Layer 2 of a small transformer language model trained on English Wikipedia (9 layers, counted from 0, width 128). Numbers have three digits each and are written without spaces.
A neuron adds its activation times its output weights to the MLP's output. To switch it off is to set its activation to zero at one token and run the rest of the model.
A neuron's activation on a vector x is GELU(weights . x + bias), where the dot is the dot product.

Input weights of the MLP neurons that the questions are about. A number n stands for (n - 500) times 0.00054.
n7 (bias -0.091): 544468472608298484442406516523673477429427546540449512496416657378288393457331399591623452576484675368368790449662500356500470596718599684412467740620741230722311619577346698403476703530485259408504473648613456464442512536351545363453488485732469616687534464331616803512301613623578558314613566628375492558333610464405532337257439592397694721607241475371667566666285473528252301423480
n11 (bias -0.254): 562617438549578542556463693538475586308605465485416245380433497398437421607629472409503559680617557402666527379494477622422358441497709473576350422618509414420581576509359418515460565551520488686469605512449433525482588429506406305470674462692368494404535599584531403398572598608521471742434482413311521432624558623760518585479512409526394453319468450517485539461515385466383704388608
n59 (bias -0.085): 392589409581460693264424417661635515332661601634378460396466517318433580542444484451410644568497601479569500663629466547506532339469683588478702268416588480336547528518613548431612446390557557438428427509458420626611539362456294473439596284592497671383681598454491677543427600632494465401491326568616627488518418463548586454421459528355555455445637599500701591549515461424558453497445
n80 (bias -0.071): 598440432667344531527578543610329611239474346365640617473520408368194546608603572323567708391464459717519614418664482650485455526309628372551577435328615544523612641621465496504559569537348573393619481571392507544924603584584286459402515358683632614645500570457353402640708297339631668741451401305562397393371171619547512524372440729455801450645589371474468427598530374701383357381399
n89 (bias -0.152): 685516617527545500274580513638371279641440389595478800368617660601491608496342468264387509683364523581413833460646517577750560255730530597213438614539674294622441345504346620568675521433393478648572662630452414409738314459500270295469639448531218575650663500649370737676312297605531588387327651381421209193558390113586447340706432361307416509420303553402451456699586478400681175478504
n102 (bias -0.186): 468758335396591579663354381620398621619628619643521661441474588333352657663496469321391504529261590455329421526611281582390823381452660496405604570700370629374419445451534309913504349460459584405711529255270532600654529766548528496368442646420593492570627415546263753674513535243672469304212264343534684234342427612520508333664404650574526166513335352578474555658570458426360566633504
n144 (bias -0.148): 435504592679351662650358343561422477391913624512442632283567634414434567400580496413611528459548620474485424508386599496466609555576338667500515345450315504353579673447317463584571507257344508468397539741593387464446710640412548451508435496543325456351825774574512468555407269389365521469403557428364627427425335591377847681578544370474810477402415417832547639347675741601387417531531
n167 (bias -0.222): 538615500413521332566422444590376493726597181477563519533500487500426624515424492608528546629302697696671355496608437661650479699371493408492503596588445440518489022302437337572489298385399489575470485489533448634627489565599264590403500423282330535565683641452538586541456447248493453529639609376463482533444582417559582448629310692493567518265684240737308574493576529600515777540470
n223 (bias -0.231): 613490640550408448526478538615651500599441500803321382428550621660281565286391426454663523518453609518676616321802685493409504432449599466496708577507699420530380190304462560406465447525504361392481749496481528641504615570438363478424381414272599838402942527371535577496421360395598388410482552313299474504550423647758412596371368527430496586603558398324450492473411489410534316635383
n228 (bias -0.087): 325486262389434463726321489442504282384642500458714695455374517490451547363619442526222281634200424428482632549590419504428345433627583459603535749711581543452439413562489437708428535744522167515218459492578545488471625334308493765432585353560376361454507508463607405448589331341403393412478452381507578518579558554476534519642358736591477718681532289591591560538610312508601660408395
n342 (bias -0.181): 691485533406702698425473528527483504512383329578552580448467577257616667377422421512427442399504363620255559476480496842450717557558550364525561389496460538604245545613391542731631545515676377582263420386333500512322705599364317399322500377584436302679500448672537581588687336208568525674384500433400631441443350648541713476760368586765395678629217552757386504577547342583191504631624
n360 (bias -0.058): 454352442471362535476443387868430493736414439453680514419421522481317538462522631610265609609544552585344299390709457551500367420514466528267637454691556695769334180565320452638661424490775451604561511604434378500250514562525550507479531385338306470635507468405331421553437522532574515438642455595504406562432402511447567636504247482500312416511611321418446511646497368482422466545489
n395 (bias -0.106): 527533589555402714482497449454621500507528559659666608388511572417529582486456489723624437392690277629365585318693425657413486293507528453371517323717457397679528504525431527500360544394574336368445529449500736589429202455441648433442504436500359606631518413377471258609389589613460641400649227661482664479190361559742406526759407669328562411471466627350364500522507365549377325493514
n489 (bias -0.125): 595416382490712562467629454506503604302603478385398635339513634398392446692392639347613503596585696462471620599427537691383373410480681612567469540630477522448351613445543649392731605413484484644352523437507451402341607456493400455397558299477576581650378401747567570622454658300595514451614452561372558423649396557472401387513175537359523380517594427621657428692439506446576404552457
n502 (bias -0.136): 514353372316486225406461463529485590423643635598346368493466390607668699322526333693737327727628379412569648489360362479482504465496450467556365371634714497544571707475331200553429600510461420276455343548489449360522468617538591603371590168485537385625607511321579712632445688459456694457532464555310637385552532605524467415427372541507718486522448564610426719555611550485533276583229
n504 (bias -0.167): 461558739611335479461467633477525414484449574443550341532503478427508321369551601684467391497511433490367477497423468508653434557451472561562395466659330656728510441446489470432250579500611469589597511495547522440477567579522523674450529477474355465555459473650443465429379522556539620557320495466561536585423543430635431535676663479490508612521427444643449484476451458596466538492424

Output weights of the MLP neurons that the questions are about. A number n stands for (n - 500) times 0.00033.
n7: 567205316556664404457243461337534867477345420487385616443434794091492399691463565622367513448638692409425733626451344470306422654440578259600791551558496382331755518409662547662565453629294491618466500468410715175622660298480352549438431667525488690531278592549551309543491547482529487729460595527535364469610366482547492548757659371682399374422190608669473625550438348471973448475194
n11: 466765656387640313417503663530342525698603444559532608591447527371472479586507380551486349445490545578391427652338493462324397774315315618429487569546588317447247523707567513395522490609551366462567425274401425314569481534405562423668613494578425524649493438421592571482394490568512453493583728377419364513412581355647413572413455474450642616545641564528362599457414592569382679388563
n59: 600500417539787472484338518332226480707441559565602490276408415444603577456348525399250650374589652338551477629570504457507625450489561489607692424653608531364642623438519644510404368595418645308404464192473386540587343517355691533599550752403596363481478561518461246559538468291585419452511332603406479569587632609527531493191670423472396751550481436330697376614537576350562583472609
n80: 433819577564464258576228800669459673623430519489485485554628473428292581473766378303584593584470602638527435564364654222243689523560403560466457431476346348397557425569472522584526413500541571507500546516272685300382574511287367626643360361603468631407543309624481643303440376508432793441351544441435757500396559477603474396456508683367343622577587413493717373482740556603611359617488
n89: 440745569491397470371467733252300707636569450446343288433350209444445537441491625714655569759562422613796228281350290267348535452580509364469670718393261543548457459691495195641460305718416291548610652481476678473431448339643604666170805342333479679456491612491465504552406399462525587583454475527657513817691728536360727217491588450457671544830634685238671380509482660388540192466452
n102: 381515496688440512518404306360388718692496429384516602521533515315347702462448722274409528504358807572546535505274237468383512399517418390623521631599496508273140475516538552653435304525675500652658329539437582405803600449530531394341484752421451672637513459471364447515405702331496542581470633930467371546496603417562524475492658630640481201661241419453330321701517843269570558627705
n144: 519490541550684572476591867582714469761452299457359510453471738567301646650386493556515465389486483504368262364507560631711557567655481631479430599293635399545420326572448475346216543621617414591433579545586470616490490599602496645700347497583543567600569425335479536490712356523541316437592224434381616314476310362546503576391380518308483575766526418344441443411540265483572547465496
n167: 230670384537335736445702582396455398250452619612732698504593397591591319217518691388565613350586435413487491273339542275476566667574412660583462469493757645291597671567208569409377805441590514552439523412468469454528629488568562496475463393440473454515115446525508656402426700561449606513342753559237285353371600572603209634579541479758334347548500440358427650627382763544546242648666
n223: 517367520312429374612599463543553735648455607542463151356551565562423559543469694673487406365325651537724766698281321571372596512429384429571600478493571545549451317067469508504517500461529289410624606153541593576480537328600625469479554492540749543587586546350607674607509574180325599500708292323411129496492667248700508300588616620512732685808456343380304543714474304647364521516486
n228: 398570690543255481298211516406473436784530484683477255385677547574651427444132551514392723476539529361512411752210535703579574422391592738622411731486374496389255345474213558553473751419390578473379483546650587520488665399409357484339681621413292644667476544536450482421617356634560431443411549354556392568538366737406333592432598750515400697584459607358447412648705450680560441367496
n342: 654561698509426314456590586246346400358610330289483366306464760486664476487370825366555538469391447505504730745563112444483357366301593587478604239488731521687608704454491680450465391603457682700716510570633865504381449721464602400696422231445698488484563570634200468385713478694517676695401533558540474709649508536491121363818461710423508378416414318521400309366531333288323606504282
n360: 538515497411333443500289438425393563539271605567523374543311508472681506514402500627469632304651567475571298607358615497503349464451538621427445475435397432484680534443610364211674651625516529378265315619450577243584410421454489678534365754417368475593514520459688646479472435531459520545520528452557623567577420372657580426532579625568531246482527479582647457554503724635700447385525
n395: 467497581444606517407490424377609758622480432409455580451731425621373448375452514641802673560420506527668552555642621528374538466415618524650392351497421741517515731733326476356455507422535504524517492308428467493609514437763348283660497245426555526462450542518439535339456634408454507536672570507475438401323500489470265567463431439605291312678345522523786234537475511554701475406557
n489: 553568532569640584591656360497503466571485528421488537673426532494624722620535427410309456509575564556414309537497510554305377524372573476572195384591597547444590606670403465630272344485413477632619394516750363296412679506533673469583479581532388486525426458522606503352344473519486525428363460500412467313424605635480427451448584525377492696452650462403450433506491599500406576558601
n502: 550565550452574468291472821521695556440457508478700553347379754272589634455426470451407302285518524277330571450338483533370467551445469489559496539451368493504650569676343598401518647274559472417431715535472742440575636377500327580462570709504476507463504545591316500587800435445549310236439648318812344485478404297756518619465547239579635640567336442440443637496541336661504404714588
n504: 709484671483248691461617613639452464487567489172456540654511459580430623663563479591478497374379439508493452730553445634315600548445360596476317485519412463594437486487605354220607376294476310547459553588424687560611584507436160237504562353416368396560599709493286726620401596518549575489386603564385391539510490617579530367586524567612425278489478493685529574417475449648574469694406

Each question names a token from some text and the token that comes next. It shows the vector x that enters the MLP there. A number n stands for (n - 500) times 0.013.

Then comes g, the gradient of the next token's log-probability with respect to the MLP's output, scaled to length 1. A neuron's effect is roughly proportional to its activation times (output weights . g). A number n stands for (n - 500) times 0.00069.

" bl", then "ack"
x: 475511374640443598431468528440597388558461515676403566620365514526475392575410670432508511565522442462427355437631638398501586549667480478486582360567666533394571567586489480260436583566424637412522307467510555458556439426638462557537489569550626624325374533517317430230496521528245388467527571476527588494186436521571375459620775535484384488519494497421604575482576600481473402410677
g: 390241442398494249475526666751446448653625421604695342352631380559282586475610340535712454501652562468645415584692582388492731522487300377729529313509324525497545855620411453409324589556642413461533567588515473696267396429586305291380335359544424791554530271432475535486620570385468415624599567544488528251382263539562623652366746484600358466511447393547519459518646530492446828398520
Switching off which neuron hurts the next token most? n395

" F", then "C"
x: 495563436462580631537641477323471481512494491491588541697691507495550440414411442410595509446545116413525323489387683486498418611427616456704597319563525559338518574606489463429369438551546434619463501386418407390394482536678520559465509543480453714497387328444483460519577530573335556575595475571490552522528525592471425490364498553511355493482563561535504451482433601450504262508584
g: 521519593379496491406345342503318461734703486396761556429507562368497641520329568493446861426711593246227318421578394376427652568554600413413451538559344585503491571653555475558521633603581235409411677628459532615373409705329614479161409492617556479744530407229490467707489529293666548535294610671539628587745580437348480522420407389305511517430375363497512526636324710696571613425344
Which neuron, switched off, raises the next token's probability most? n395

" wh", then "om"
x: 422464314610494497470458433387646507548496609523382611577416514600389452648379535545537467437600705523464481589516567431417503620627503296503574500475543485439469472583597551387261644497499631576438686397586487516556687523643468558472444558619462749340482285519490537182414498408400446364484458461511383470339548576541387467358429539551515551526397498393655431537738608327420518354671
g: 619381665514690288624303530569686724631583553642530292626192601268374466237578585651567417406576499426268348426548445534513554572631663519363510425454801446531519420783440453565560479397514473469579465433236589437303425703304501496342386549576614450333462388503616434522496579344261503325435631338801569727692727485381577570722542569548510327555312412473437557349460372449502658522715
Switching off which neuron hurts the next token most? n7

"i", then " -"
x: 377461462426691626576437505393545500630387646323308484464584464570567439594431491399513669530481398317487419518422518420595523561325504565512513378445495403550609424625564577474343604549553574498521348597530405343420462454562615554586495495614499621519354507829455438345405671510352438521528460410654401565277580665444303507580437405512490430432521565431465497534520710673485452564579
g: 369407414587599506504546338619519666301497509288540451572270690560503422438519671514491728389284428541572439679375553590630278751503494396377423555571760473332425374495506442397561656434349567558511547743388704704326532619823492645446359705462439251753536662477406586394480556598536619280422577577541399550624135646634402372335398664625616515585460475387598397447261407460651352418293
Which neuron, switched off, raises the next token's probability most? n360

" died", then " of"
x: 651392565501430581696437419597608566671562536572433598639363372564633495662446579589375367494686326524559208509600467468421496455691395411476483459399533496567573441491595354483347552472618630389395451432630579414527387509693533625413341414530462699466480370505477531542388571432380511516481608431572535523459486523532329311535598477715554558426500508498609541472533478278433443538425
g: 412247242562562620459363527360530622689521652366602429654618417449447332690768609552249442534405652488384257293233493574399499411686430390558424489569463437399650616638528350553705449553312569603552605680575514625517357436389728445423405600634666559591601457419702412316523482301500451525431453611499484512396552707579344411644434272495530766542128489593595315275394741667418603549593
Switching off which neuron hurts the next token most? n342

" mod", then "ern"
x: 526482506509433589384750520478544464588452521314503412612545458545593412592506393549594406300535348508541440530491609510440401391684526413567548472434556498430531514506581585466599435389671580355606379486440529521481484312531397587687665690439580656370405555528431386489600321701401350485397417470579308488613638502551463446402603576557459553447392603562572359360602544438509301511474
g: 556644550518401901600369412433181538474627420540593354425592601476501302606552305417457465523634298702764443384285662595461655437436556323553370435331606558394573533646695298820620489396421375484482389611606542551418524541607389455357530407493369487528495346468926634498546374568520527457400277459612625432450460381376330660650628357431717548178533407522454520431517411757438617661552
Switching off which neuron hurts the next token most? n395

"th", then "-c"
x: 428391403728517554593662620605423351392334524470570646445567414472610501572464525712501532336501442499511462549447510503483432585587507581856523438425564595487601743594511553422445480555404327397544423480613407516597649543598558450501423567466578626403571469482413489425479642502334540477507333401424506423366544437376365415557522519445367394532482657496485409619426595349629393453545
g: 469562709585470604437368436597222684580459546525508377447497480456370438453374466581550615518719566604503581209812569512549604353593448614454658349369489401372517403515490558671537556537471145211601407622224599441507374488307469275442255438701411515486467342679489795336314544432631601421492320322723638568418670595465389594426614653269531642445567541476376522631461585749778483473647
Switching off which neuron hurts the next token most? n80

"–", then "7"
x: 351503490465506551583492663536460479415405536383574500699551476481467419426510541433471404257534490434420552519600530340337523547537422584583448419409314523293481571484700554344541518417524489673431430456383494637444486483472401524593636439587645690400466581301532581428444612511431442503389491744669525498601674535484459504396638499487588478600459462639614356540469606534498528494546
g: 456650666729388344352626466546554253624456546677466535120487404385497407386503585465540568637579776586355224369391473307555573519336462476541589619495752587674421372302403574440556378489583559344269520356344732586411513315627599446581445609456688541655242556420595693479537386331782396426473532514626701499621260654542399348363413756338507573393655520533555717619420518567430487375576
Switching off which neuron hurts the next token most? n59

"av", then "es"
x: 418422541432527456488765428485317468518395503316436685606565517577428424638500584577522492369561313461444674564512538348406381439652548554584526384461499447564523457527511540573364673507481489712681337470540512502578554181660518527522503477568539704403469395713355448557419440579462642570441432413352311383587413600548340597431566448592484495447587588494570452471618594471344344452553
g: 403565470548632429663511446592558390346293416727348593330492451417401453628438197439570556674476316430408580501715393484497550465622672319172594646467228555727460681415300397515665575536598601517246575690524616608377481500505388593676542378620292465548528313487284525454458351274241687632533646533617469642769560455628713455313443522602660376616363504700484282449734455579544456527458
Switching off which neuron hurts the next token most? n80

" were", then " "
x: 385448420504382535622664303509632591557545583638370507668599299567616503562534716445451441450502478542592169463589489576396574517464422354742384381464597488374582522438452390401510532406522511437393299515681465440543505444559540531477385426539457570472596526671562445399479520496388328478547556445504566607429649482568452459321656456546615549656659341549532635555524529410449456562516
g: 622505274414429472451552694710302639556437496489577488446405402377662728163209535385425234559631320461524466619405372662508676556491302432498384452486359457364762645691412490612556333566417437574550551722399694328318534508553476650440471567396239410749338703304460621525857627471524735477224534594614601428477471518685366521537564503436363541397473523645561638386532494633426479410673
Switching off which neuron hurts the next token most? n502

".\n\n", then "In"
x: 458531431555606604580494392474563609573528647640473495681556496446677571634456458422499691452532554445475294524316486549435405697474528469490406466502530637441614410446624589575490520617494593523417334328426475532491530575661526642509470486457364645606523224471478487528523504401484235466504439427503422410494531518494204244461478626606333467660421418670335479479435719283606552541527
g: 705724438289301542408168248509575622478846373748602589227428520498335550398509573552602241244411660379535629583381531425411306505222660566341494518663491521410564433428510480439344552424601359429524444608455659507521384597495527509497467470509610479563691731575490547516522423291561542554329279577599509385472951468447521526852436603527644541516467540542460316566427466355546536666615
Switching off which neuron hurts the next token most? n102

",", then " had"
x: 582452394531435515580559408458609433667528529472504509595579277498536519576609592523510625420577467423485400555358468494423589640467530319497407395346573835390606472512593677461431471559552792465494274569539494435516575424587557580608367392473362563381523384493597592306562710434544450453556443493529376453404507470525455434320422532558518578510566412683394362338575605571488584455481
g: 509413593271582588540810371511560478444427565229409354567331459756325645624669611431561295538680362500386488386553533454615287551796680485227498378469509421364690379611495526474301436588438270763577572397515379410316277478491595630614289660727632501216527380418510529212398574634556497599455474474586666696606722483597566447623423500201531497505544546545579589522615353381418574612499
Which two neurons, each switched off alone, lower its probability most, in order? n228, n102

" and", then " I"
x: 496586285510498521495482394376406444466504482472445516612638324525517478404463572349510506414628445473462524699405491475543481512408621474556510394443637504380648424484696491544324477566428618503434537607631466511447589424721529493727393523585456637369664408505544372264603416476355322425468436466675538466605500476531398647263669565409513427644557391563599636337651481390621583507623
g: 387537416764341611164542615355246290239203249664525710614535546448696464318359572575570365585378446426585606577262444538542409388592579678585423538666572606559397613519729491439419485583265500336661458567454624433508432514607466498525566626429296520694303532549633530537324411614753632569348557428728432253498501610444718497638699607607366254466597550591544372302480462519613398486488
Which two neurons, each switched off alone, lower its probability most, in order? n228, n223

"0", then " v"
x: 370439440541614647533598536398424421408560432485539395675505362540663435521472475600438688377736263387483432570464487436481509541825580585708562469542469581464564707620561638327429599461563454622439341427403538523522524425527594326650463454617489741491463535473472420325464714516326404549504468566469413539452620514468467586420336511373401297594607557491392293519541394511492438431505
g: 572677523547313369566434371536437594765750444529332423300457413507446476574282426636453378226647348418378544306594575371521490516486615558293510535684610440500490800562479532672713438446559525701562474756577507278495311356557708500069606444693788516516539530485435528487372661302372556414481391423678600454541473448560491511546670138683428682423540542528444443427421553746461522297446
Which neuron, switched off, raises the next token's probability most? n395

" the", then " k"
x: 552625487617415521466497411418525441512491481558396572665569243599418524573464538478594732442537514454509360521230507375648600610559511474713539461531407533500443536698617568530461466516521542669459413535799404570541492538631505525522335486471485637395522578574507364379459426496416375444541464456365522433359476552485390570318551480479397477401474476490489477386587674384628394327557
g: 409572500524577663196623477621709331535582589575525530430267557312328667316556467520365465573298491399552197330781615741409646468661577372397532429721633643455701350605526260467325753506520445583582630383462668625468466593524484486550456344619635351297446557654433403495574634438447525527156501440630550241705492469708372355474411361566680337381630386457545489711408487657465580487366
Switching off which neuron hurts the next token most? n144

" in", then " the"
x: 399522462498442434575340407426363493473448507512485655527509328562554515467310494626574443483485446352514374577478480412418531512381585393865522418449498699472487359505588605400470503493603454510380474515709526580461563436700591617358475433443423798572529512502574461591550391561499196432560397529495506513657693519472482596269477667544497348611575450466584439318629386412576436502581
g: 368381458813336595525478482701612550673755693476417443702716476396218479437448316466603781332504555713548442341547600559353357475444568521517562491421417579481454382294637506371479540622671470372408407522649548560543482367352387445541539485532141810400567519473552086549338517656308414638500217472645668593728560483333522771353625586462347519563488488472604555460434430536586533454357
Which neuron, switched off, raises the next token's probability most? n223

" the", then " British"
x: 564623393602452503370502434411521461537516535565342514572551280540458553645472546473607744405663569446410427496205515474594536588583486305720524554517409528493413621699590522636413492545522538582452354519797450525495507484672532555540337533462426532426527549613588417385401446481347403439565464414342528468369491503434435558357582406488399567474524533502467473392559694345557462390604
g: 362606475471304618549584655596347411522445328476677556738582475488236410606840625678456631374446634491396446371404694685409400469700524625449378501462347482446523418418646642465473592548429491442586234407490533535359407483546728429513499684591260921550324465229528327816588542506595407478661392638289318439448634522566551407194639695535353390491655406530389509526331607441526424562399
Switching off which neuron hurts the next token most? n144

"m", then "ay"
x: 375468402592662473465576562458429444540492617560631565430611458514662363553568559618533523292498440413497426628413551308487327360478616557744533391577583431453558647686614703611376473618457472374519463556508440497498471279472545445593471470549547543465449438567391475537471652514264445508528476420485390404446694541460443591480399573540495334506466556383566450421556565477480365445632
g: 425352612726665530461549392483572414421669620477616347514618607572515592471464490521250441517573773579567340382654613551492634516421631360498569342391484566503452533422573488616655294433538497397428271245370418444622415511450141686464410399331266451827378585698650634698373559636778327557596464247726654354156460519297586456551324571600348542467554376409499677455504519676473478610593
Switching off which neuron hurts the next token most? n89

"l", then "uk"
x: 429396384535639423529576453383545363469437697617515530498516512543650359524474510687455462562589400489576307490481572455565573468490441522579505350580698548430615562575556617529360534596396473381507375463541392511474538489493585516546460645436640529410470489625320400307413683484223356296544601502693479400452671426463536527503698509495506301516550466436513451491558508478498541537580
g: 545507543490463525679377638455103398523091486422773372457578442465707461369255492546410391327487318574397420500623473538438316386547754331570444487499359729582528451652437559795607457395447397485462599377512325649418458504589435703617727193633594567670494410639604493557453493491346593548333575464681518474574627479434546329616613534363583643536478590320693759714280303430524607532424
Switching off which neuron hurts the next token most? n102

"a", then "very"
x: 387448479402553598712555399421454474602290564386471585663565470545408424545403683422519686607483387404442439498422532294566537667404548607531485400523450616612695329539499562514434565497446554767424379500519443400594438356625583640520438345448388550540498455707638576361429649568494526355559558525557370547480649668473483347557537472508423466273492527462410373318590481477437365490560
g: 564606328717304443510541528460665322456282295404399412386451607519458633330552326497502430542511350502348563578633440671557382599523480366495544595530831481438489609331409365530583323290186623761341387737572698511562550538673454658468540363573457537667429679339472740294689523448405583518563632762370346255537382608533377491355481572513726572524601590651225562392705472594676405324418
Switching off which neuron hurts the next token most? n504

",", then " \""
x: 449440367429468358690554399460623530659410485532475533498561335521601473546538653554430512434598447397585378532502464446431581584431561488402406291464622766453723354454647757330461458516470735522445367491556401472456521521575577591663443438468459583477579397447579522425562480462688427415541513523613364509456593501548500437280603519474500579526533372525423360386556508602627595483498
g: 470556585452426623549408535350442314406393801397364784661457605537185548742348422625504506366498483424493513516524585470507507618610413358364629571787516681573407562481422784508529478353430415759586397565370512207582649311504318488600570728464571780729393601440383570488557700423195338466344526735378310327376754443559536343637331300474514398543406537492399558440584595569569447427536
Switching off which neuron hurts the next token most? n167

" May", then "."
x: 488406573596500527515658473578513356391485364412694631656585395512724452611388619651479453301790225427385449653469503542445527401532468334572584462507306652450508457436452569555410700518486618648425462587600462634365577420569500553432495459531570613576484494356435586424607483513369483464471383503432634505443545505473410534328544546537519371694368644471478323373454618500483486451473
g: 505409467416648652691404591626432468537809680428443547697640453592378197583656535373297467378621398512484284511650485260395513668537508322620428536434490466724606692758585513627707610405631542513657368336568563511518381573641477347547404524313756452576621533555502362154364490271419429470430387643511429465575393574275544532553496356604422587251451649452500638375621390314715583191380
Switching off which neuron hurts the next token most? n395

"ot", then "ed"
x: 380419601535485508441531484350608397525560609327521617469503467613595342596504602509538520462616572375570314547495509412505539501523475607502480389499441466355623499528491500541577570531623572566475309454654344481465646403447552603664577503623507631403304600629335353292386586574367389460482534546541515499484483487497382772339486478571312400562634579369513637355485652491456502428515
g: 475536738427485559470636575584364562402538447255381413492481512551390496779199785417507444116695770581413441542617591520472607265561601493382584495450542474266468482305550509466584514516697807713579311383526474524623532161649375527411365511457274215392646486341588512640643274366558617700589541582513580440482441548471466363572478610578515660496638359390552572637457298618367628354555
Switching off which neuron hurts the next token most? n144

"F", then "ey"
x: 436526387401619680516652585411552516374503450325567308524583549491635466550491379482492561433568285418478419528223677488477407674528558488540431447535507521451500640551441524342364485560436513690503459455364430428433599611594436536411660634482511566514532434377427447553667415580414443536550560564493440557570549547408476396473701611409308535594614593559457412503599585313481363343484
g: 436638461483625487515377527458403643691453400497816469446244575505694376715485502541450564564602382543359519617795653261190475491760552691532356525585545563368651681379429354431414719384645376429574284487494394536615476532227477501512453369445367569429621402469617367513451476491674267662534519511563672740512407319199500535488566403387638617376266492358579589554312542903542468454407
Switching off which neuron hurts the next token most? n11

"\n\n", then "A"
x: 330461480637466535595591409511561575567492619650576522608614504504525551612449548682429640457526444507507224573355467597444445797495496448539357445412569659462608525419512584509520465504529563385489456427383427474475524530607515526549530479445387437406555383382431575552501496412492316402477375455577535483484561543437240311480516630577391634669442368594369388507486901343543519689527
g: 521655445610379511506436537235486414337447538532602466429473594455346678446611274544312644597307537418613590513584822564564560465664577586484401440597513443645369502583693421587363459605481534464602493351484554344709669658506322420561204374569346533486784430514723533630666367622578462385844512482608539742339761437398476419293307593472809354521353329410423362616486479474334237290412
Which neuron, switched off, raises the next token's probability most? n167

",", then " but"
x: 520500300453552426613553389426577550618468503545491501468556317510580491508590641457487542481688558411523373507374453491475558556445574389431403364425687865385693393479640604428403468548495754473376271547584468481484534490619593633593382451468394610396574365492647523392549536467523456423589471483584359525468559476521428564229626539519466544574533356579385379383558558548481637510503
g: 512409366365657413503604547705671433548490680505433588436315715229453541377512577585558718671472545463469456318361379449497490291462488106483328510702669623598577571569407574535577313507443689575596345559358566608542755699553528632626462508642608380420293427240264924505375596295430465598370391469422447323527480781570613452387512504650587451382368344714406452401624412633401476468572
Switching off which neuron hurts the next token most? n228

" the", then " French"
x: 505635398651486502392487470419470432451442521642441537513550272542544531609513502483604680411592567484500365503237528490609531559576513374764551512527440496449455567677647590583470410550517505573415420558772386584492524537710553538553365568483525630460529543602507273370417420457361376412542480420364519441388502542437486628351483478478403512488460500438461377434584627309652420427585
g: 229558308445561679497639784648218459589299509483462574587663447677527463533825487688435636200689673429509554551428594550309601507579544449444412617674354317640386471621491589404410459498243418442459229341459549403540562556628558386484598646764531727417307488409405463645469509551461289508499522517259296507533596504656539552192545728401389600410830536502362441571346379478552507500446
Switching off which neuron hurts the next token most? n144

"|", then " Division"
x: 572564451499551536516545451440485625711531550455485352608587424491625573601307460467470595370687555482498451586327445538472475716398531316733353604496641333321394515515508336551516562643494514359453276403422421585570420551637505641563391587280594442488441630544438481491571616443518407549566542434455401470468475342455386639392518545525366600585547506434417550379487756586528562415583
g: 346468394516432739585500385533544625496551366577456560560386549526358479381659701444588461420441725510420425466471396506643663373376640393856397575500678355550224679673717175479631529616533452441658649569544496391506609627351625242357539481287348211369519652618675518509260396510340559382541327452338403381522630700498611675433705499524386510490436783446641428275655486378400371681506
Switching off which neuron hurts the next token most? n167

"ey", then "en"
x: 435411462495616536564621475442605567532542466659550375401554376572517384545497633369446650212611476343616540458479553360523472401508561609525494459500476577406642714489449526475483595611541587586402264394626290519557590378407578524619503494408464611438455478501563442531479530571400277613570468472543572588568673452389446601490538429416349522443514529437637520316345582451437560443605
g: 609299435561469688605962424473416562575643280333440640661236642301427352696640390586605498303316590445461231733595566344316421553452407452298682461328493442737513422679577390565626442569434756573482600623444255320513419574396619545283430746404617324429463697559357387565512619703382510536343586412613406455473635399594457613586431537485407407630570639477474516294437510538465597566511
Switching off which neuron hurts the next token most? n11

"21", then " national"
x: 250535537506673499514508314465474569520539466386538446704425358563648482509574384602300548412708451444471522510467433455349598452703487543807448492456493675470625652513445484340438630504482615581433292529537572567441462519698533435444468421433464778513541524361552473442355593547347540588517556521542451401436595628427477536456501416331501428572717566423476441401582637584576445342498
g: 400545654462493415517541411484387603648714608601342437541358391363410445379336431186442657602413374604765717525544314492613605699627610503369273439415513606780475392543527397706325509498768675197457427646771436440421512340496475527662545563376552451415540366632713348397688584544345495461498579325642725549420473357320392781494315648460525420356277442485519573600666239581561473553513
Which neuron, switched off, raises the next token's probability most? n502

"ation", then " with"
x: 489416597488561562696609452426662479510447479312432519764464245610480451497573646591401695568562553366415251582432434342434486474480604486505449397450382699462687509537572521442490455490528626375501569476661399580556475486627544549575519448414469570384518598627451494463462636584333510540415458502541457482395561496490397482512514547518453390498682537613603384375344646428527433532428
g: 708487450443487534516459540755689262511551543385438531427537557381363473120466563353665606519529615529594580584769507519323407304369527535438358560437551526490395249286526484427315485714557306432596606274269513485648480500573507327768438152396400572628543625471539633667508687665607468510433534338494393495486587378664805738513462565573751418462668456284418635393366382719535453362635
Switching off which neuron hurts the next token most? n504

" Ad", then "ie"
x: 366519366620593488476706395390480545344409472413417494742608553459610459505389505432604423285472483408539372497374631476645510529282616536741540407536444559384366402523627531279536670523569454650508417396612365434369696501585526524595460584314558413511410419502635522460450468558440214542506465444565641512466673392465367578510765545488365596542469532514446513474441821545494526413555
g: 598444516289527509531481307488299347470602484536452445583538618598561446481398484455688216578802385471326643582747643793406390295413488556598465312432559487502713293495317329617595570527428578468372354475557357591673273660326725602604649569584543637693405220208458462635646603277532624587621433543576504673550345642382489351746622579481458578352518484397302437580374631321552415342625
Which neuron, switched off, raises the next token's probability most? n504

" T", then "we"
x: 418493512527578530424555453378475404414545388477454467623595461534621433496383525463658448420657304401429367526435671431483420684523638425735599323536569590332529515684544572540520414542545483720481440403490453480351435515438545476590477599457499744552437308494499323459482505518421385532557455506606634470536526455461352691460513462458355520308518546504545442552469713450542417477624
g: 335604477593690455743499589496099643620557534471355459623492587552527655471563357482658414418338657549445514500654536830543367560466482399532401241813621606218589585343592641503396455457389562470683479491648328615600112336500439569494569409562449753590596596336426598368453418696559344490651548471385331515164439653449337545771440459345447510527365470347503434411515534442688601535391
Switching off which neuron hurts the next token most? n489

"uch", then "ist"
x: 368409423566548646475544312485545345525433529678506543440555401618521421540531488569418470521574452541543367491403538386494544497570554507534597434495476533538620593535561579595429568657448497505422395559749414449465585539556582594624421634499505572453502351563582420233598336575317416408507491400562505370473624447392261710550498507517485408504511525316365351517599638409503612426550
g: 409625492441591433458467744272740683430541460653601376686241720406293476867749590552332553500610485344452777512420481577493543367618522494214612415717678454480432458624497600628652378545511583467486591263342408484357459440619594564487447557287547187388278661502529602416388510457495699474617567427338516364659403587397721489502386317539526565539351682308617271333560481603539379470408
Which neuron, switched off, raises the next token's probability most? n228